Layer 3 of a small transformer language model trained on English Wikipedia (12 layers, counted from 0, width 96). Numbers have three digits each and are written without spaces.
A neuron's activation on a vector x is SiLU(gate . x) times (in . x), where the dot is the dot product.

Input weights of the MLP neurons that the questions are about. A number n stands for (n - 500) times 0.0047.
n0 gate: 575642384541585610564504500236554564813432415449564363478607219664465678672545672613260336455351428410618777331437511667724442421340412593530362425327392477448380348444417563622363496462325434636556512474541447674433645598613656398462276357424579492500782537496727599449425555481656477308
n81 gate: 585541447551459258654880552650711503540176649636415582304630486545447607471478457688522496740445478240504580500598584500464571493562437496573466474339544560555628551493400330412521403402567478359328336342489593409486634362527580610652626824533735712471608257463603453664413582463623433508
n90 gate: 598373386448617566648722500606571562483531596524490524763507568521609416190462480594588328647596458313673411352446348589526405323418391368507592465415575651696682527500319366457440578263553371319552453413255479461429698350464377393507510466388471682562576510257472564537339470368430416578
n123 gate: 530612496330662471411370262252338542681557672619622484424438520594376557429663425504554415380730586521415609645724698260469247476504640654718512370761637426536710720316643598419714665604266754537254639313496467608444484555559588659574475643599483738634508512243463687457440645533455550633
n178 gate: 493627539480600439420443429493479614427440460611517660427602589609510841523540572537483603407567558612451500620583597589587311456566486365564456648418174527627647454566679468474587589418306477378303622419477439590606533750507427439381439474432451582208468660554544365604360181402391500404
n209 gate: 519714472544462400709515418481285458427691398321478359609276518478579563461544618548470240616650671435343412391185522507480496570660541443478743717414653478427665533565496670669687523598526374422650359286401742655623762312374675452582444417522376511349486625511467507414478443364496414575
n215 gate: 483704414562456387520543314470406574636670519462668430481507523450457289561651564589274585468747536667456591527574317448511483602523560463575417572470555354412298519367523386525566303537473580447373541533516470483700788668324532323470573394606455513421631545599181308408565452533500553517
n220 gate: 475709642551542562347445382622476625557374621360448500473670443659319576440586370569400306345534603415507303486604571733655647579284299683493510609639595327330473524456658428441582615528548600314571457384538407591534443540458558360199576517500575427671584620466397671583547480586673663420
n221 gate: 252531389675465492241312585449802637333607538515719399511450447392688504422362638504403511685698454480612599406549370511231238608273578287443652362508466624443572594387388725310357582520620710431630488481389631539654598393476345442756492597500600492561675601488427541285401604703527621477
n225 gate: 723685562620485522461443410507595283475575577670654399546601371604446629621525476561576422539246600796663620696423422444531431418532723606458576656507366500295486489584521444500643551551446597292493441368511554679350419490522532753399306629356642381372534583329543608703676645414558370715
n241 gate: 488590504534512419706477733633567561538339523437704450477585372547488423388550567723477264587519457281648378461575450568467563835599356532645516788348876531443473368345300540665621535520527162473584452327316353508470462485682500293550496459434657434665617522396562492403561522273325317672
n248 gate: 356598637592333575282329532658355357472673699728767299402618535564518553583624452447504437559535725496596539673458292542611344543409418445761439454554539471521715385423578545483469720522608528646458595174355411391556497548361528599575464497579593500507594297631617597483511514330475626641
n269 gate: 427578476333378564357289415550536464324650355367672472262486339355336676582395735465259424635538440805380670550627577490368482482521433608458400601568310415403437431541437474543466610611581722511521710448507578414497479267569586594528521493652559482476636503633328233520407449454397379568
n271 gate: 255566449628585584541561504473454631582783731327409477530278288412508382419257448595454350515444439366295515450537572604533423515395282597921412719415331722338688444381322655392660565488600426340342621413440458640630578507414448330374305493527369489711597540591485319452519478481546454570
n396 gate: 639500669300574523617534485512729561523580537578473512425435578266477741441870489420558519628440508350417432419586564275414547622643661434640477462357327677693511410316515440533584334527588478374406665470599657387358511533657451717657059667477341611333475570348340511680560551336427361380
n462 gate: 445580471411305360597568451774335437433365482401609394563511452538351553445398522470595262567444678477613422699607504574476646357315299388392698474263515595489694515641444567611403462351219379511645772688436610615408385431550674691599330493496531246788600536575470507464637366541549778423
n468 gate: 370642426416504452555500266362297638377650420425386322612359684578575474704415532500567387348263422683698533713717522478678489511453797545464504379422351430369558590569592350433437407399641600482168690658485522451626384589466464471452393744448438459540378368632548496639391408691664552579
n520 gate: 723637347598490547546576483463665682607415315452576680571400503374520517506487657672327454386379527640582510497587490610674483444467596574660396510426536540513516451568540652663415554685450468444382680365533424578552581411486653490500274317553497583493581647592543442312386398497607149712
n530 gate: 317779489399476603395571567540600713488590442625547626450228527662424559439492549398623628546419642634472578536750446535487364512566512428469302531711701678446636638685543516630811424639785595445457840633745354384669569485326546648413453607421246674500496557778418496579419349375646595516
n571 gate: 282557558444430500712436447476373658651516135441310520532537658971340617484472617435549568444384423517571368561607428456596348375520602744692574568414611614396440567496448517596427234541785645641436567424749447521666492516558540416666727704459664541416759606504532386675564710476712251438
n572 gate: 551702496544595471580516267521566678632492691531476496584684528410751476673241551674471480332789614571597596401417504452570380682464234575729471835479480631685452635404609428315364364368345524512456475577504402492659440703258580492378639378574826586468692480415240721484548606613226447678
n0 in: 655607477554583681624497585373486386567470363592585302400442590462328629539361562649585366323724469423697557503454520397431621585480503306604586443407440527564490377477392511593490497479695477704466469571453445708099497549661533264312405543551588585483372510307514639464513575497414325662
n81 in: 664423493609427286439661652330517497527200436483562521584503477372277548417613367689469419588727490422557476639678629571518350551294455472466556626406598666500381571574462468598340521437597413438483302476258548409500581470359527531576793500548618604548828354620455447368497460445448458423
n90 in: 645304601561583586511589531653303695447223530496473625382605451547406554571682553423305370470446745364420435571572546424662622527237282484454535515590508251657665511394686351471448339465484485349423273411615543235481652381576881458621597583465585274562350369295631707455447340577418465618
n123 in: 335409606202326357460573418413297687376382652567516320636566388463405533354663496639796484556790516559458508748612468284478454581713426325750814585669528640403472644560386411399430587541274567529391782500573504533492568574399600285438381484533611484569253492769288631649404669370426669595
n178 in: 364567458565385551554482471577226531453344443475405731446463589320430526436460447689353554582561372421466381348382626350524129573683577761496463699400414599377558382733576424510587574533728301496511515609576698600614589437515446427460533333518420471312404578322711443697292532387640308519
n209 in: 515409362425584587397302391515756503450450348629604438698583560333310367462389545500297553560681558545273568657574543535519478184433641588635544700606567514511539630560493707548510701558504633496575622403489417430627475379581394600623323392587357674546595772636489591531720528615373340723
n215 in: 641578590601474427567827414564180285684504692323500517608517263603435347269555426619633576383588594781469660560471420684495634674517714352706552525466554504462450088433407673472350453388273574564538443250508457725263734516474684271568483421320575491492576492733385558656525643470329255694
n220 in: 235647542667480468473669627464476529542539431295433488554445304520532535489633435319761407384345591654390570596631492623635688825674619580593464816504442646578539619419429434354631623596817485630628387496777315480577477583452651520449417687536619461453856534692520580727461678516500341556
n221 in: 683330407492675508326467559178709477545525492520684449525626091546937600638400504571348492714744391431543628343414666590271096458241332282285504425619537525355628496389529613484249623657538345446624444587633483585631541548595446483420445520551474614388583520462538553480253500754479415483
n225 in: 387497467493262466446463408603693449257298573657679473709425533534548483369622428449514594620300381622689734600497443497766531399423446531493459581428407572339339742590439602481652431438572500334329427352581534576450417399451630517466391592534444350288532569571581408627473490490650360658
n241 in: 422585519469601392590445744560585437543539465488567600812640384680270488600528512512420288531547755443685484476562641477462645853434468423496568721516465448653284570364524649760606492488788195337602291306484556654345519523541426441229703438284421424271451404330322527546473439634352484540
n248 in: 253712366610325512463512471417479711508431887369508141440620556500321582548607476365318642226715426492491752717412476585769671426391479475516284369467419471415577532339352560527457379287579680615142589480402566370548423788623540549438471468665487562630512508480410680706646619594384596467
n269 in: 210484485409527727398523715438605529350561462615634508372435522546364588544374626519384613492470458686757670775594474669496547282489554527485272485612459573334405395327393644525708411628296801603538567253724535496384556324441613393650750478535568596553634411687439396474402430656284384527
n271 in: 474372156625483369683441458359406646570567417594348657533347414254658707529147496567296554699408293239666213449611550603582616567322424194600389366688488614583496463508365588452568799376428397323583517685329568637648475302582288471212555611530403436579520431496513471427342273731436568569
n396 in: 785411291334473336684610538454407326624292489437675515444320500611647614673451341633535632534470511543488526546455779519218481568691623438647411428712436366263594563758660357529329334581661541447560449364564443201366455493563448580224435348623496412579407448599675500441474658420527608411
n462 in: 573614459702418674503609422689310460635542413480532667462706362656364380408486510472539524497563560566489476418686353673587296687725681478542254514639552390737626386240528272463439511446322462331587609602556521478517483510322576542539606445376632504539453367542496610677646503366738425392
n468 in: 587508405372469443470587557419349603448568392518364241679363604553496489636617713542565485548249336684677440865715440589786404451429775706526435357300399466553391623664576338478326435365714386500466629530447290465448470697601515432485382574408433561666504346704439496511306427704596462492
n520 in: 553597119656500474554617559455739699673427565496401411511312468345459471592551621445633591406612563382663406336446406511567258511453688489355366391623753323515242525406555577570451441843567346463420474420464426579672536349572569325603500293389523644445493546361489628542431687401589396474
n530 in: 476365421334464720577422370390433449419310347651426414366539641461484469553597455519563612473704586415512357812439434523559627426692315612577263519638527441195539538381286370415604366647696800465639677799477386611477351560568358380186492322579581308392338477508551485624623583414618350615
n571 in: 545460515473355759473500472472395596590402232611124361516687457588335623508670588484672723512391472471611496327535516535572448472660576674590472598400836667284606508558591488620379291540616508373649471595598428464334418527406336256683743627356508659469717473350595323508543782405552352677
n572 in: 414766769665776500656579601372558504655439590458732518311460521588682500746356398544456643414867465658264335380251418466731478740293522683565522726478780341552409663564662559712475278536253291461595563313261267509500603542288371408614650521566587557404500441360452381226569361461394500593

Each question shows a token from some text and the vector x that enters the MLP there. A number n stands for (n - 500) times 0.0042.

"ot ": 430565371551482568463388470550381390387430492536443518630488552446472480380568578587467584302498524555403413443436563448545484433468471351406490548261380439555431472617411494365374508588449256522490623467532464434401559348504636513429547516511562592490219598543624388456487427513496515462
The most active neuron and its activation: n178, at about 12

"a ": 602698367596609504538466484476474463494455557480409584474422565623478668436564463581413557336426357483308501545667573546316588367477469436508524537312476640440322365551324436481452488654550509468468513499482510487514461420553508517508703484515486473423338505447555605476473462590503344491
Which two neurons fire most, strongest first? n81, n178

"\"": 370485539581584589439607620555450397525530442413307536497478617405464545519418467523457651448436404547521338584487585592427495496580384404667409427317506497618277538638435609522439612602499427487403445584552407466450510468427369546473669460528655605504377601538416560504409627491592372516
Which three neurons fire most, strongest first? n571, n520, n271

"from ": 464508671638463425448542479508452406406511499625605521554524467478313520430368465615441696514600394501483480467608555297433526463472343418447417485328509564569225494399458539372389630773584511503442396445521372508430565475507554506269479416520491520544381492372589422516528561494468490479
Which three neurons fire most, strongest first? n241, n81, n571

"some ": 479620427447602514573345482465508605462525490443503520554383417517364520310591455535461610261468490565346611463488549704418459385615525496512505392346522521440293434466365493435507565607426587497538382481498511507411522391408603466566702485651630734466352457426477560456582382571560429554
Which three neurons fire most, strongest first? n269, n215, n520

"201": 475540471683562421448517588447440450342697504557406523631454641615458629588576403487416491440468458465341517480413597510322454471543327567505543459484542607579429616322367699491150572410507376493601517549585424416403487388486604532515647464454492656625240463470411413582509292461614331357
Which two neurons fire most, strongest first? n530, n220

"on ": 562545628646408565491516377553444494465577538515502475597449564559483438420613505502503737362496304467413644563640580332431511490510454424409488401308478493487176517534435542435436532612566584477428533452514363508515628499630436705392559363540515540539450531380450688490483536611584358428
Which two neurons fire most, strongest first? n215, n225

"with ": 423572587580534483393380519524470578539459545562411616385435672477502468332561573507383567385503442486376549481692511447405445491519420544394461521272466500487224485490436473546455498629475572403482417446512365588492550327552583531476473504664597657560357561506557410521465435516568437499
Which two neurons fire most, strongest first? n269, n520

"F": 483426525516558452538462637401454259434583544407352602698604468501480436291486660425585631523500286505324485464500489502549527480378479552448533492521550401560365428454380652407467476540442515525446351682415367398241375410446594588492508392491448605266286468439636448408494404474636428540
Which neuron lights up most? n396

"oper": 458506547624506358443598511407451371406485656557463605662595530629514487558659607529374770342481573647493415511306458627489449472457322376477477387512458368548314588465352504356445497549545301495561481501333429445629673545536396701380567541462595571476234573514514548519520522318464581559
Which neuron lights up most? n248

"is ": 585676618645628393500583519561411376500429572577452620544433494606549565486602511405552503282396487528441446557656572586437507382403373504569480570342527498374427632478512606485360652735461496461510411491560573438520623484646614497523609522500493605423469478410550466361434497550512475557
Which three neurons fire most, strongest first? n81, n220, n520

"ij": 475564354408498496507437548684275197532504574601458505528556514515526551324501643576524665347506408452349662419419401569457531514557468589487479517611486515562406616474512574587220539625506402595419520725450511522291501546640551605537657658618383605432273424611500531539528635580406499485
Which neuron lights up most? n123

"he ": 491513373695379441508417473556474434493626580426487471573526427386387407405503489510440610298570569524334573426540681556375614405479334467595321538345553596438492570476449558378270567677403464628529463431368480377410572368505429456409544401590445528533344453457558524408457435506556337579
Which two neurons fire most, strongest first? n271, n520

"ation": 380515498570510468363438449544445358471472488513468547789513575552457534352620455659571637451446640491572436506356433545449421458572412441389360424487385459643115465492429543351409552635441472689429460562434525484669368474595580562574582643435412583596369535551621496466462453465345541488
Which neuron lights up most? n572

"Ro": 611441524676428407520515568598442240358657506445462506635545574558530614486453660489654530430648285462251470478491371507555557446552499644461557505540409477635350571573384502544423567603292539589468440601596533498413534427528370602484576511547361632456288600384504519602550429604501483447
Which three neurons fire most, strongest first? n209, n571, n81

"industri": 406516303570531564388484440428467407361579478537498559677502561577460606454604429580510705287391455617595397502212500618470529527487363532491474351494502377657332499453455543339384550620502490675526438669480582499663561435521626655543500710438561635476295570520575511431505490360275443553
The most active neuron and its activation: n396, at about 0.63

"if ": 366572435646485484466403582581407493577628536620470582569505435479422516590691603525412589431556478482532672462611568489413391406544384406543602486337394634445428559286508666438457690662588609503371419575420502448344567533511467611526564391630539637538373391518618498537531521644542405573
Which neuron lights up most? n248

"the ": 566638462522583557460441450473536383409527600423460543481458508554460504483418492561438448493389455552391623509551554571414450475503491335523514415236433545606232525508366363449387598622508454473518437606490508419451421488427591496524532483531560464530359418440609491500521386366613481427
Which neuron lights up most? n0

"ek": 523476325532693473334405468635320217508449543535441435623519468417535440486461617600671697538535494437431575467543479572529590558544422494431436613612512541419301602588370408585417467594353392710478441637416584494402490467547645644449578698568411560425431454429532504560527523503442284512
Which neuron lights up most? n225

"in ": 410586679624470582579679461541422397343559516518468545562408449332424478375558503521461632324545365503476482536659523546342562597517462486554532511319566590583207502439430500413345520570487521502514480535508369472501695458615550599499465417527505508599344651452494421525451606529462407410
Which neuron lights up most? n215

"al": 443601374579607393461542460524528276434421472547480482731463621556489459418570623509618770547505594555392555542633536518542556428520352423385432566574489541456202507466342467447273347559547497667455449646421604487635450476597562662510554541394411454693462623606646618433567516424443590540
Which neuron lights up most? n530

"ly ": 369630341507561701486459534506433639481415457540421481529463513454498491381515567495411639375491515561394493507546419616532538310518594586520488464274441619600288649474501495516334505571597550483535525564503494482479463385545485389451509451595523696488250506513543352471458581549543652550
Which neuron lights up most? n468

"of ": 403588544502445523567469430587455389444499526437480564454419608441388570574437556555443510362472500516365664595552571452528482521453401447448493534266541525552204456424517551402323566707506510449525379551506459506416639459615521661346459413600460517589419492513602460440497516609557595555
The most active neuron and its activation: n0, at about 2.8

"Go": 433457378511519515457508499556409415306423560457402433729602503457455540419471608518617623434659352529420392431613364477373379476541483626458468384538334602607325521504392645474452416633344470545487445683340442434497541380448577665345516580410459522495424589400733545619427395498465469466
Which neuron lights up most? n178

"==": 463447517504563444549400467487423415670739642500434564485486499773494397385763492431580543480454496589522491624482443569561449503551439424577481598444531823441364608450495558491331657673406562438530473460490474447480488385609591566507324701492656604637449544464563558691466514473628465572
Which two neurons fire most, strongest first? n123, n225

"In ": 341548629478492385594515432460416588500578490464566533528512364397437497391562568547467633380484515495439639557746653476312592520430485580605501532333445477458295466468320631365393595587392593495382421488476361519555652407508574602439432385595481535614321533426530519466502570670567360522
Which three neurons fire most, strongest first? n123, n215, n269

" ": 535664473707579545496408435460386459366497444506492470755524596410479527369452542531422600362548477515300402462521507590524571412582438453458569416332529529549462647493311522474489555654505361599454528437522574468432506358562556643384701387442430418574253486405637520325464534564508482433
Which neuron lights up most? n209

"ing": 450509480477454556433340428576459298526440569431472300579527525422567508460584605585522782497489575404434422407408438576546539511532507428459333514565351464491144571540451663388400496537491459696336477472485528495560366348608629634442622677481512614555255531657621438570472589558547443598
The most active neuron and its activation: n248, at about 2.4

"re": 466489406583499480527463480357579412427372499334491341598434409490619519370603607360678749381610452541375448618509424553428393398510406429463328515515417625633130561503351481482461494492396531543417365553493447425541514398427522544615497439550453537535449490448600369569545428513609311457
The most active neuron and its activation: n241, at about 0.71

"194": 447479415700492413394465443398454459327639497560457564690472646599361620499545405580476529528469412456315464544489455626394443473655364523543425480487538550627326539334463718452269486384464420595600482591596468440358477310564547502552701386475510551693264507430413432519592366409594436459
The most active neuron and its activation: n220, at about 0.88

"public": 438540521423391356448574522553508517526669435436502420706506569637544597457665374408460544411485581534614502541511437598304483409454309550461549432515494232447225541502446521317442614629469374636464345614310453520567605411504572561456554689357528619474345643569519448484595524443453476399
Which neuron lights up most? n178

"announced ": 390513467616644489388752503468383536457525536693442550677526414456488484451465470446458571334507463501431446607547550509473328500424440459501528394360444292534449454426352483488289649532522434481421459464446526333554638416506513513399443647608528643662177413428483460418548472484612393499
Which three neurons fire most, strongest first? n90, n468, n271

"who ": 434519352544515521350410552690431468494620549463477477593513371394396446400605466516611654372561484575404684332525627540446515415507401387514458430325607475464480452466479463402315541752414549695505363353376520457464603479459477483550494385587480566518474248446583490416526478496656473543
The most active neuron and its activation: n248, at about 4.5

"narr": 457541437521359340519609463498517268437563500516507499700519456608531532519697428512406664329489551542540359326550427617315390300474402467412602386551376468535389592550486490530327595644528348655428451638422375393492581491537572497423575610382613528535095664573598570384533557536496503440
Which neuron lights up most? n220

"ie": 442652442468398582485459439678413197475474493442525387558504551447667516255596581519471743531596626484373443494349447609554501451561367517452411356586410564667292514615535539442355511692389391618432517636504439458497469351488487548457582607534517665507313542604546553632526434555410461517
Which two neurons fire most, strongest first? n248, n81

"it ": 536559388675409499484472432547535442591523555497498519572561405583401526261507488608380660314563509579456520424555629499286413326466328597515349477353542639483445527589442324470375564714515392724508474456413541407458546455397512484495516446660477493594396473428603495442360473558410396499
Which three neurons fire most, strongest first? n520, n81, n0

"M": 650469558462563355471462593476468277536609510490431574701542683560489462259439733513613582370455254494280429307584367514509519478480439574511487456546491341399328472510346521452462551662456488476450348616625412523425334466470579660454494506423377489398286475506498466330469399518466518503
Which two neurons fire most, strongest first? n220, n269

"u": 420500493588397468384500506498452157407447496404474472532533490599569442396499672548587737493655549490321515337543442589427494395572531489444534635624503585609236609513436399445393550527507458649483451582585584575394504385548485631368603602416415543553310640578507483506567468547349328565
Which neuron lights up most? n90

"Sol": 554437360577587525518407540732532305338618539439373456497573612655437551424574619461783618453561337435393460426488314527446532430448422612482425517550444408560378466583354624411360442544412557531494485788393478580457513429513622678465596681540410570396204477557714556451505411537466312477
Which neuron lights up most? n396

"or ": 495587402533487518492580652678551469529470475536529442553480442646357589553474504483509535357465465609371651493523529472518528375535426472464381475290506555335268588476552477395439511695543642540418457459585547489435541456525559539461580477554628520643404371377704464394451565471438617574
Which neuron lights up most? n269